Layer 8 of a small transformer language model trained on English Wikipedia (24 layers, counted from 0, width 64).
A neuron's activation on a vector x is SiLU(gate . x) times (in . x), where the dot is the dot product.

Input weights of the MLP neurons that the questions are about. A number n stands for (n - 500) times 0.0013.
n9 gate: 558,559,598,440,528,677,432,427,445,475,570,545,612,387,492,311,561,383,441,685,502,405,494,487,601,491,801,508,489,399,401,583,523,588,529,354,467,558,512,435,618,545,447,358,592,315,519,699,738,611,556,708,422,663,434,602,623,453,319,556,439,475,680,506
n10 gate: 633,446,401,711,424,555,347,660,396,308,516,464,449,422,498,387,451,548,399,467,545,470,959,289,472,779,472,292,447,601,537,302,237,583,643,603,468,566,440,593,497,390,660,391,518,513,473,541,430,663,658,514,517,449,614,538,414,530,462,408,397,331,607,169
n26 gate: 489,551,432,347,575,470,594,622,520,332,500,750,633,583,693,593,595,400,481,473,536,360,298,437,378,567,535,623,363,470,586,895,487,424,438,780,301,609,508,551,771,325,724,137,622,400,612,529,665,547,898,367,384,519,484,332,409,596,472,648,357,411,520,543
n33 gate: 579,314,111,215,403,420,519,577,350,324,480,539,340,659,809,458,672,560,397,575,452,651,440,467,759,696,670,487,349,398,711,387,513,680,890,396,682,402,532,261,456,495,391,390,557,590,504,665,336,571,587,506,237,600,360,463,542,454,587,423,368,590,424,527
n40 gate: 423,567,322,462,580,632,547,518,416,384,521,320,425,465,403,625,478,479,307,413,452,445,553,383,594,507,380,524,491,522,532,647,634,505,552,551,518,600,456,350,684,405,634,451,479,547,617,485,355,474,376,597,554,725,485,587,539,544,466,444,500,419,492,571
n48 gate: 493,398,536,492,665,626,525,517,496,465,555,598,644,500,488,465,619,552,612,557,630,548,606,262,403,536,506,576,731,612,576,485,467,499,440,207,502,698,491,487,552,438,398,499,484,744,669,505,380,639,579,426,345,464,363,610,617,570,633,535,516,279,474,698
n52 gate: 616,408,609,584,591,455,487,517,374,504,562,668,798,440,607,263,649,508,618,478,534,577,686,600,592,500,576,511,411,350,561,575,343,214,375,619,512,430,296,496,527,131,770,496,417,475,395,576,554,533,576,621,492,620,447,505,434,480,602,487,486,521,561,497
n100 gate: 432,339,311,429,523,395,579,408,628,545,418,552,683,551,596,440,524,554,508,287,436,612,372,525,528,625,536,674,436,496,464,468,313,337,624,550,405,481,528,700,434,389,658,498,416,489,468,473,413,819,596,674,565,416,288,421,595,299,372,440,573,478,310,502
n120 gate: 412,656,774,362,618,549,358,459,571,702,548,399,689,559,351,440,583,659,620,784,422,499,510,410,488,576,325,539,585,686,552,537,514,506,557,236,388,558,615,507,486,410,712,232,680,370,656,532,558,566,501,603,380,268,276,601,504,561,642,413,684,499,497,353
n124 gate: 378,475,472,544,629,444,739,669,564,585,508,376,612,499,521,622,620,454,528,465,628,621,427,589,609,703,467,364,536,852,452,642,239,480,686,469,475,522,569,440,331,519,502,428,353,647,565,588,335,488,534,704,387,526,488,513,506,576,504,529,523,622,483,578
n126 gate: 367,319,412,493,451,298,322,548,495,382,557,380,644,514,602,355,466,686,773,676,646,295,551,410,531,432,462,418,547,472,481,509,464,443,348,414,512,441,439,468,598,471,551,374,568,483,607,487,424,378,494,607,606,305,215,621,635,404,497,414,574,433,589,554
n127 gate: 462,577,448,390,484,566,412,394,444,469,608,308,385,547,452,589,548,584,557,528,581,433,585,580,548,294,601,649,614,461,494,622,429,449,530,401,477,561,472,667,462,614,513,522,607,500,631,356,384,445,548,303,350,450,498,397,519,562,593,501,451,471,440,395
n132 gate: 602,495,642,400,632,437,575,432,392,565,452,710,427,597,472,578,599,405,661,338,660,415,777,532,449,566,433,554,583,559,622,680,391,519,308,520,453,726,580,506,467,457,425,467,350,522,591,457,401,581,666,550,353,786,323,761,465,497,689,575,774,554,523,396
n134 gate: 767,647,577,587,439,194,602,497,636,400,505,668,447,504,293,454,645,464,490,364,536,614,367,487,640,355,507,289,672,295,603,642,386,543,290,382,506,633,469,395,434,678,650,390,722,505,615,396,506,528,624,655,470,673,536,696,442,558,410,450,489,473,593,723
n139 gate: 497,494,478,425,481,556,526,552,443,505,702,607,457,343,466,413,255,542,434,548,562,739,719,555,691,587,677,570,545,497,614,592,651,347,492,572,243,486,425,694,507,422,528,407,635,631,639,604,368,525,590,587,548,398,381,329,593,568,263,425,692,525,500,444
n152 gate: 579,602,465,397,496,390,600,383,525,445,426,263,539,687,383,575,418,375,662,531,662,629,599,654,624,564,627,261,488,642,670,498,411,513,618,599,132,472,641,653,422,373,503,597,549,394,453,341,552,628,672,485,423,479,389,413,577,374,585,389,268,445,561,479
n164 gate: 323,427,427,665,655,466,496,526,545,509,553,530,380,847,572,536,487,514,688,296,365,351,513,411,589,522,552,505,468,476,472,287,273,614,638,104,493,310,619,447,411,425,501,513,687,479,303,562,591,511,627,459,753,612,490,682,97,577,572,455,517,208,594,480
n165 gate: 751,535,604,608,404,250,255,574,569,561,401,530,304,419,534,696,599,477,399,643,496,399,610,599,639,597,481,295,370,527,523,512,410,464,494,603,517,686,550,448,519,459,605,534,582,493,475,591,640,791,553,474,553,688,541,715,297,439,653,347,458,198,720,504
n168 gate: 374,487,602,609,519,534,545,438,483,532,533,489,526,449,388,119,531,439,469,509,481,719,666,546,613,372,614,400,426,422,684,633,305,571,460,330,435,399,226,635,473,471,680,555,534,469,393,450,364,743,579,675,363,461,507,353,493,629,614,535,437,452,626,308
n170 gate: 439,632,368,501,343,422,483,425,507,433,465,401,457,348,557,472,492,582,497,702,337,508,683,497,337,549,370,455,494,348,644,608,453,553,487,211,502,514,533,559,591,390,371,585,394,193,497,412,426,439,282,301,456,516,422,441,687,792,484,477,619,446,579,540
n183 gate: 558,530,666,446,257,340,356,473,424,714,492,485,596,519,792,393,399,520,641,474,430,670,572,656,434,716,504,463,515,760,582,573,678,700,619,511,406,406,546,495,391,456,740,213,590,613,600,395,369,546,466,439,463,493,257,422,518,637,715,611,491,515,475,582
n9 in: 339,553,537,559,431,515,338,395,469,732,498,614,526,497,354,492,457,414,372,461,385,586,463,457,412,549,560,514,448,467,488,383,422,492,442,501,528,526,744,562,486,523,380,640,534,447,555,483,450,577,552,557,422,686,528,504,686,454,456,514,313,405,486,320
n10 in: 804,459,649,753,735,461,476,544,523,457,446,444,589,522,351,294,520,679,584,477,379,342,486,434,509,689,485,592,674,552,534,660,657,711,428,307,353,742,281,331,538,343,524,472,634,404,526,626,468,605,386,493,476,651,579,580,682,424,473,373,726,539,464,383
n26 in: 607,588,533,421,303,644,407,481,529,576,482,646,624,412,351,383,329,512,526,664,594,475,397,506,599,264,388,475,528,506,542,473,493,580,623,425,635,618,613,517,501,377,259,405,558,561,624,504,580,383,531,546,617,505,557,361,611,268,607,363,710,584,595,420
n33 in: 289,563,218,571,279,516,449,582,299,444,348,344,519,546,569,595,412,544,455,656,573,434,410,395,377,320,623,435,638,418,505,524,511,527,402,529,575,662,577,384,356,264,345,540,636,546,462,546,716,439,522,539,556,636,565,380,367,537,493,583,316,387,733,645
n40 in: 409,601,480,480,482,679,546,457,388,393,531,363,351,422,445,454,569,559,428,559,514,641,460,438,495,512,453,582,538,565,383,602,591,529,556,425,572,613,342,649,486,551,496,463,524,491,502,443,494,474,387,463,461,572,547,512,410,462,432,518,320,308,382,476
n48 in: 460,387,286,518,590,455,306,596,497,542,487,462,739,582,555,433,678,451,548,574,518,440,447,382,555,445,712,493,398,279,457,416,430,591,456,665,615,555,397,539,604,459,388,541,554,562,512,613,562,634,361,420,466,650,552,645,566,275,534,431,569,475,460,573
n52 in: 537,559,400,395,468,613,336,467,445,552,559,395,338,455,526,640,447,521,471,294,332,705,391,543,461,427,486,651,368,249,418,527,560,447,395,417,542,465,493,450,385,480,496,370,400,435,362,391,477,401,595,619,491,498,454,473,375,638,325,504,561,352,308,516
n100 in: 615,426,443,578,546,496,282,352,583,473,531,648,652,384,539,627,443,372,429,536,611,449,324,522,600,573,378,508,381,447,561,477,581,311,474,373,582,630,479,423,671,564,350,407,765,564,409,318,684,628,499,594,396,538,328,591,391,573,360,422,431,602,349,571
n120 in: 260,512,556,340,381,705,401,667,715,600,655,601,466,663,277,503,436,483,363,473,432,588,703,383,364,384,400,546,399,462,480,431,596,486,336,477,466,383,541,606,369,554,724,525,818,597,678,485,540,425,372,421,525,682,480,585,475,462,383,525,631,460,530,451
n124 in: 517,426,549,855,606,656,390,462,515,410,541,530,435,388,500,362,434,513,443,397,391,436,513,347,497,445,491,596,406,639,435,373,392,520,530,390,455,383,498,566,461,467,452,572,538,652,437,399,299,425,738,647,435,327,607,518,528,401,378,522,337,509,665,448
n126 in: 419,637,462,514,452,595,735,585,535,578,546,577,359,479,298,454,539,330,484,520,346,414,503,573,564,419,421,670,440,569,599,539,466,431,360,447,377,531,367,421,250,611,591,407,709,425,580,598,482,500,391,587,564,529,622,468,517,376,422,529,658,482,551,580
n127 in: 463,403,594,544,572,354,484,639,622,499,509,611,678,343,537,436,406,381,420,475,498,574,502,392,533,332,406,440,578,457,443,448,369,571,601,635,440,560,540,381,508,420,508,530,468,535,424,572,521,404,521,629,630,597,515,574,383,611,533,549,637,452,572,512
n132 in: 549,631,594,495,282,475,394,485,683,420,379,482,428,371,808,569,588,277,428,567,603,467,334,321,569,610,308,371,416,559,560,574,645,387,513,369,516,590,511,466,605,577,604,634,540,407,388,645,596,671,486,537,457,481,495,642,449,510,556,531,467,457,601,592
n134 in: 383,286,391,494,566,572,636,450,448,407,468,434,540,359,345,619,194,369,481,473,372,435,593,651,643,285,491,594,516,595,373,444,539,658,686,306,577,422,500,633,525,581,447,623,366,416,464,540,189,567,421,268,561,607,641,430,366,503,363,404,415,549,520,463
n139 in: 441,393,528,432,457,537,515,583,469,544,611,633,610,432,477,410,436,448,385,567,484,132,413,491,391,441,576,380,438,427,386,452,377,514,475,538,463,391,624,517,406,424,429,569,507,309,495,462,485,794,504,369,307,299,607,551,628,396,688,530,575,632,591,573
n152 in: 523,467,402,594,687,442,520,376,453,604,528,523,538,478,435,320,244,310,363,412,491,441,502,502,491,371,515,329,476,717,566,444,395,600,418,415,459,425,673,469,604,456,575,514,479,347,479,599,507,526,586,832,569,618,489,494,518,222,385,506,483,452,722,581
n164 in: 435,570,544,627,630,386,515,607,506,482,293,430,590,767,323,480,226,426,480,530,393,341,466,335,700,307,642,461,374,555,550,644,693,570,648,291,489,416,618,557,476,482,505,444,432,448,518,378,350,517,572,389,489,496,560,712,502,497,499,451,384,349,724,428
n165 in: 397,314,639,761,574,387,440,463,407,530,605,522,673,597,614,269,702,393,668,530,461,392,421,633,482,317,288,670,366,475,637,493,599,487,459,572,529,419,593,609,450,524,489,653,610,493,434,524,524,498,634,367,562,398,377,516,417,377,486,425,574,683,510,567
n168 in: 581,443,353,457,507,494,367,488,330,557,534,560,467,566,451,461,614,659,456,646,460,482,494,557,503,630,416,632,550,415,328,616,624,498,419,590,417,549,726,415,512,578,575,426,340,378,495,628,421,599,370,503,573,384,720,510,643,617,548,538,650,210,361,439
n170 in: 398,566,284,496,613,478,477,466,486,506,563,438,419,496,346,588,447,491,422,704,537,524,555,525,363,450,630,422,533,437,485,578,544,529,444,331,430,544,556,443,684,340,259,477,456,312,576,359,429,297,563,453,455,508,408,332,617,744,356,543,580,431,327,535
n183 in: 669,552,597,595,711,550,464,356,494,439,293,509,401,383,515,390,612,549,482,364,429,532,527,485,675,393,619,401,551,389,483,473,242,366,700,630,589,503,638,438,640,571,371,696,383,313,571,491,576,362,635,528,525,554,381,490,449,460,398,545,522,724,405,717

Each question shows a token from some text and the vector x that enters the MLP there. A number n stands for (n - 500) times 0.0099.

" South": 395,410,397,436,547,489,405,437,740,549,325,480,572,232,478,577,627,431,425,485,556,623,325,441,536,653,579,714,578,535,509,457,749,742,310,678,543,440,478,427,473,687,599,520,497,462,495,492,640,481,611,319,582,456,502,499,681,567,464,425,667,640,353,581
Which of these neurons fires most? n100

"t": 410,601,431,691,437,642,372,462,425,441,562,615,493,672,434,505,469,446,407,599,665,363,601,545,537,375,412,495,704,518,373,446,570,511,478,687,603,571,587,478,555,533,354,673,441,787,379,424,531,407,441,383,434,263,455,385,537,547,558,744,348,510,580,466
Which of these neurons fires most? n52

" August": 325,541,432,468,605,555,366,617,575,568,566,506,590,522,555,654,463,382,536,471,437,688,75,428,465,610,491,661,690,661,548,385,459,428,461,638,569,367,385,559,381,595,284,592,410,571,494,534,622,315,525,345,424,458,442,341,499,370,336,468,346,518,345,596
Which of these neurons fires most? n100

"ced": 661,488,391,367,664,513,415,616,634,543,493,327,507,427,470,579,409,563,327,311,622,368,617,467,665,526,681,385,675,657,470,433,423,592,341,583,553,396,467,547,485,585,446,608,357,516,380,578,744,424,320,526,446,518,535,410,317,260,447,530,374,634,606,445
Which of these neurons fires most? n152

" c": 508,466,630,503,654,599,460,501,551,453,470,553,526,496,407,517,385,615,439,518,608,409,525,252,595,494,574,373,403,684,676,297,573,558,294,565,660,376,515,451,426,705,344,385,467,612,534,473,700,698,405,424,617,445,493,632,591,689,635,431,492,592,287,527
Which neuron fires most, and how strongly? n48, at about 1.4

"ord": 499,481,628,649,546,656,364,534,675,459,766,483,587,564,510,712,508,391,591,392,544,636,586,466,628,586,453,584,557,595,630,566,675,398,385,689,696,479,504,509,503,503,485,495,343,176,355,497,616,298,544,447,416,509,484,501,669,465,491,617,694,513,444,386
Which of these neurons fires most? n52

"l": 656,550,576,744,529,554,372,700,621,553,591,589,291,450,655,499,613,578,427,642,474,487,407,564,479,400,653,602,677,659,454,591,860,630,539,557,417,304,342,533,307,603,362,554,356,527,511,338,575,483,402,401,570,453,448,524,543,429,499,498,562,486,421,395
Which of these neurons fires most? n152

" gr": 436,512,703,682,584,600,248,447,457,523,464,483,321,408,265,445,532,485,384,648,507,331,573,330,582,690,607,579,396,649,485,476,596,529,384,691,563,353,392,456,562,543,311,457,480,513,364,531,652,615,357,374,504,483,453,577,291,562,676,687,532,524,486,645
The three highest activations, in order: n165, n10, n26

" h": 406,498,531,592,662,650,339,705,537,547,455,644,483,442,394,655,543,550,350,550,536,452,614,361,649,631,641,551,369,613,573,469,614,448,373,559,549,266,594,480,407,659,326,366,502,531,523,557,663,643,402,341,648,560,518,469,546,626,604,660,348,648,344,541
Which of these neurons fires most? n152

"es": 631,570,609,699,573,586,634,595,477,542,442,489,385,460,481,621,530,541,446,439,509,395,600,393,592,612,392,541,490,731,575,586,595,685,415,599,513,418,485,274,369,571,520,452,362,593,416,385,699,534,289,409,369,348,730,520,388,461,595,557,263,539,315,440
The two highest activations, in order: n10, n124

"us": 469,500,493,567,480,677,619,396,448,456,465,568,346,460,249,576,302,415,434,306,546,380,560,604,479,380,429,475,640,533,520,386,646,578,385,377,490,342,436,273,324,459,357,659,338,519,566,531,692,589,536,599,368,363,496,494,488,454,533,530,289,704,328,396
The two highest activations, in order: n48, n152

"A": 732,497,463,688,523,611,620,523,422,503,267,569,326,512,424,379,329,401,507,438,751,592,403,509,530,478,516,599,576,468,382,506,412,693,414,611,495,329,556,472,420,471,325,534,340,581,428,511,469,476,286,424,500,336,311,425,509,494,357,681,422,468,524,612
Which of these neurons fires most? n132

" W": 568,383,726,516,596,623,213,517,593,540,386,441,583,366,431,670,462,576,355,513,600,558,447,401,618,663,433,489,545,570,537,378,603,625,410,632,664,461,677,514,447,516,308,548,484,655,429,517,670,623,424,349,672,335,500,533,417,387,533,573,494,666,487,582
The two highest activations, in order: n165, n126

"in": 435,460,428,706,515,404,648,488,515,498,491,644,557,333,509,625,403,339,436,318,479,404,397,659,462,401,324,406,592,558,424,260,681,692,449,771,495,337,501,357,492,626,464,628,392,440,510,409,635,419,377,566,533,311,583,644,437,474,399,524,421,519,424,583
Which of these neurons fires most? n10

"u": 515,349,701,658,577,464,618,597,482,497,501,578,393,431,499,527,557,706,407,609,407,584,701,580,526,315,455,691,535,659,514,456,663,508,420,733,605,473,507,542,451,530,402,623,345,430,496,722,651,429,158,460,596,356,481,524,625,640,480,541,567,533,672,548
Which neuron fires most, and how strongly? n100, at about 0.55

"iss": 528,479,664,638,606,581,535,444,608,409,637,595,518,564,475,633,495,557,460,484,513,431,366,471,542,401,532,406,654,536,574,524,607,788,459,801,482,460,414,376,532,350,352,493,388,414,449,438,800,534,576,390,615,387,572,566,493,324,453,669,280,502,420,493
Which of these neurons fires most? n26

" of": 435,461,564,332,549,463,429,622,481,520,502,470,442,310,409,565,367,327,564,500,629,532,473,467,717,510,301,628,626,633,446,410,544,479,297,625,425,621,275,531,535,772,427,732,380,470,364,489,633,456,454,520,614,457,481,508,500,578,617,394,452,678,494,396
The three highest activations, in order: n132, n170, n164

" G": 554,469,751,433,643,508,395,509,425,537,294,542,577,471,423,623,500,427,443,437,570,492,444,384,666,395,549,492,573,460,566,354,497,496,334,604,623,221,654,418,271,493,236,584,322,604,494,484,616,647,447,470,721,498,409,555,504,540,450,554,464,571,425,559
Which neuron fires most, and how strongly? n40, at about 0.51

"ound": 446,527,402,648,618,418,414,592,505,362,640,448,579,590,501,629,415,509,437,410,643,426,455,600,715,365,382,706,540,726,598,533,535,639,439,550,568,404,425,543,290,577,686,437,205,347,585,501,595,464,234,392,676,491,420,449,521,531,441,542,591,536,574,589
Which neuron fires most, and how strongly? n126, at about 1.3

"8": 560,419,628,479,584,553,509,599,504,696,438,425,474,487,416,760,486,240,357,438,534,566,505,284,543,464,367,767,467,517,697,289,647,490,445,571,664,439,356,433,482,532,485,400,449,403,390,528,562,423,377,308,635,428,498,444,677,295,517,582,386,535,435,579
Which of these neurons fires most? n170

" s": 383,582,634,679,594,529,301,522,554,586,477,514,489,380,422,461,370,546,240,544,589,507,600,271,643,470,555,555,492,530,547,341,490,544,335,544,548,308,633,482,517,659,275,418,435,390,469,550,686,583,511,435,567,486,478,639,431,570,709,689,341,659,377,492
Which of these neurons fires most? n9

"or": 419,470,368,625,433,599,438,481,610,686,634,535,355,263,275,493,349,510,434,382,503,590,451,544,501,339,373,282,497,489,575,403,730,658,437,457,698,400,451,606,534,549,457,767,268,387,493,556,615,445,573,556,518,380,520,442,432,610,482,594,533,671,431,538
The two highest activations, in order: n170, n10

"6": 377,480,635,615,624,549,546,604,627,645,454,386,412,560,379,655,459,289,584,493,651,431,212,331,486,512,490,607,468,420,528,571,689,492,536,466,751,461,274,381,528,576,441,617,382,334,378,601,549,277,485,354,484,510,407,421,636,445,494,440,310,452,523,565
Which of these neurons fires most? n168

"erson": 322,411,373,758,532,646,519,496,674,630,428,480,550,472,415,377,496,373,428,390,586,527,448,524,561,427,516,462,524,780,505,728,708,746,532,733,578,323,518,380,437,488,554,460,485,574,588,595,565,570,369,426,526,359,532,342,542,521,655,637,548,610,457,627
Which of these neurons fires most? n52

"R": 557,387,655,734,452,632,629,407,640,553,351,578,337,498,510,522,387,467,582,311,676,669,345,475,440,636,637,525,616,513,462,428,638,605,419,620,476,350,536,378,400,484,317,541,297,436,412,384,566,620,282,402,608,358,388,407,594,456,468,613,551,507,501,697
Which of these neurons fires most? n183

"any": 318,508,314,408,683,502,378,572,685,537,490,426,455,429,360,462,398,384,430,443,657,525,487,489,638,471,542,412,535,683,419,475,595,672,426,499,586,350,475,504,400,550,434,662,550,471,555,736,746,489,502,599,521,353,526,206,474,446,459,669,559,585,461,470
The three highest activations, in order: n152, n10, n139

"st": 477,699,390,294,565,533,394,423,562,448,510,544,538,388,558,360,679,343,556,540,557,361,586,564,648,522,662,661,562,373,438,410,580,514,181,621,766,490,369,445,392,491,406,563,418,423,344,527,519,523,293,456,646,466,358,505,512,657,516,571,504,488,522,561
Which of these neurons fires most? n52

" |\n": 493,506,450,430,505,540,564,670,529,477,427,520,588,323,464,392,421,404,373,289,502,318,372,411,500,554,487,601,559,615,654,444,590,537,442,546,470,330,405,301,589,558,152,524,366,413,461,702,589,562,448,329,604,472,537,283,626,514,514,301,292,545,563,452
Which neuron fires most, and how strongly? n33, at about 0.48

"le": 407,548,507,641,575,517,561,577,576,569,517,725,539,503,416,694,357,439,383,410,565,256,268,367,633,502,358,485,745,353,649,534,545,591,484,561,488,389,416,355,449,496,527,574,337,557,524,609,486,590,469,473,474,238,578,406,568,606,412,619,683,600,475,428
Which of these neurons fires most? n139

" ": 505,596,670,500,527,460,536,583,534,428,545,396,516,270,294,615,397,405,414,355,533,607,541,414,531,462,410,679,482,536,662,37,579,673,342,495,621,371,395,521,406,502,350,379,440,572,471,453,542,484,457,414,579,450,577,463,614,525,595,538,495,663,489,628
Which neuron fires most, and how strongly? n168, at about 0.63

"and": 486,536,529,491,509,675,408,626,443,640,596,483,391,419,304,394,580,362,551,306,558,394,304,535,527,795,593,350,713,541,555,384,646,530,253,512,570,268,575,465,404,528,639,725,435,495,325,598,585,523,382,436,430,379,534,353,559,507,498,519,477,519,510,471
Which of these neurons fires most? n127

"f": 912,510,660,557,658,609,538,638,540,625,529,510,438,545,463,481,601,425,546,523,375,570,510,498,626,738,596,419,520,472,588,527,664,687,340,601,392,328,357,533,426,477,583,439,409,639,447,400,704,523,496,584,628,308,488,449,560,458,667,465,476,398,473,496
Which of these neurons fires most? n10

"h": 333,507,502,252,555,482,600,635,689,552,512,583,362,519,339,556,398,248,257,367,389,346,453,462,516,548,562,723,680,501,442,487,527,592,570,712,564,315,564,409,392,598,368,449,569,532,611,461,490,511,438,491,441,357,391,372,631,649,541,615,483,587,625,439
Which of these neurons fires most? n139

"s": 680,711,324,505,567,381,621,498,733,462,458,515,496,395,510,640,381,361,407,295,574,586,499,367,461,581,589,698,673,359,664,495,478,698,316,354,537,359,503,479,424,495,460,629,331,569,405,591,563,472,454,392,469,344,556,599,541,587,579,627,360,587,541,443
The three highest activations, in order: n165, n134, n26

" and": 569,366,471,302,635,413,379,706,569,409,571,476,394,429,444,610,287,437,580,433,780,530,560,641,522,575,545,551,549,585,526,467,487,624,387,679,494,518,404,557,517,734,347,533,581,410,416,516,745,345,442,491,550,397,507,455,566,711,616,528,389,584,367,519
Which of these neurons fires most? n164

" re": 362,426,559,621,559,565,366,537,745,545,300,497,496,455,378,322,500,630,365,485,526,561,609,602,555,607,648,553,449,665,504,397,490,609,265,578,605,472,348,454,411,547,312,343,421,321,401,596,551,596,493,412,501,491,509,577,396,624,859,496,529,676,406,630
Which of these neurons fires most? n183

"ad": 533,602,378,385,502,378,551,677,584,434,611,491,444,406,406,489,509,177,484,338,551,511,274,507,624,407,512,606,651,456,514,387,506,636,420,505,747,498,404,418,348,357,301,598,415,533,613,325,608,377,492,449,588,481,373,521,549,463,579,586,515,566,598,368
The two highest activations, in order: n168, n33

" J": 382,414,694,498,526,457,443,624,589,513,283,525,643,509,498,644,480,545,382,493,627,343,257,353,541,450,631,574,568,566,525,423,657,460,439,623,670,280,613,466,440,625,234,504,461,628,477,530,682,540,394,314,682,441,525,476,532,396,487,576,594,679,430,596
Which neuron fires most, and how strongly? n40, at about 0.43

"th": 611,697,349,553,513,702,330,684,543,563,516,425,320,461,375,664,319,363,586,466,509,425,427,483,518,597,624,550,496,451,690,524,538,504,379,469,640,369,534,445,310,716,576,589,326,425,460,408,527,476,465,356,602,559,301,533,688,604,637,607,394,634,454,458
Which of these neurons fires most? n170

" For": 613,414,538,434,647,529,303,440,409,663,523,448,485,295,506,618,444,485,605,406,600,558,544,589,748,296,540,579,536,612,390,475,641,672,257,630,542,610,459,532,418,690,447,510,167,352,516,495,552,543,535,365,540,441,576,552,509,573,467,492,550,608,421,656
Which neuron fires most, and how strongly? n120, at about 0.56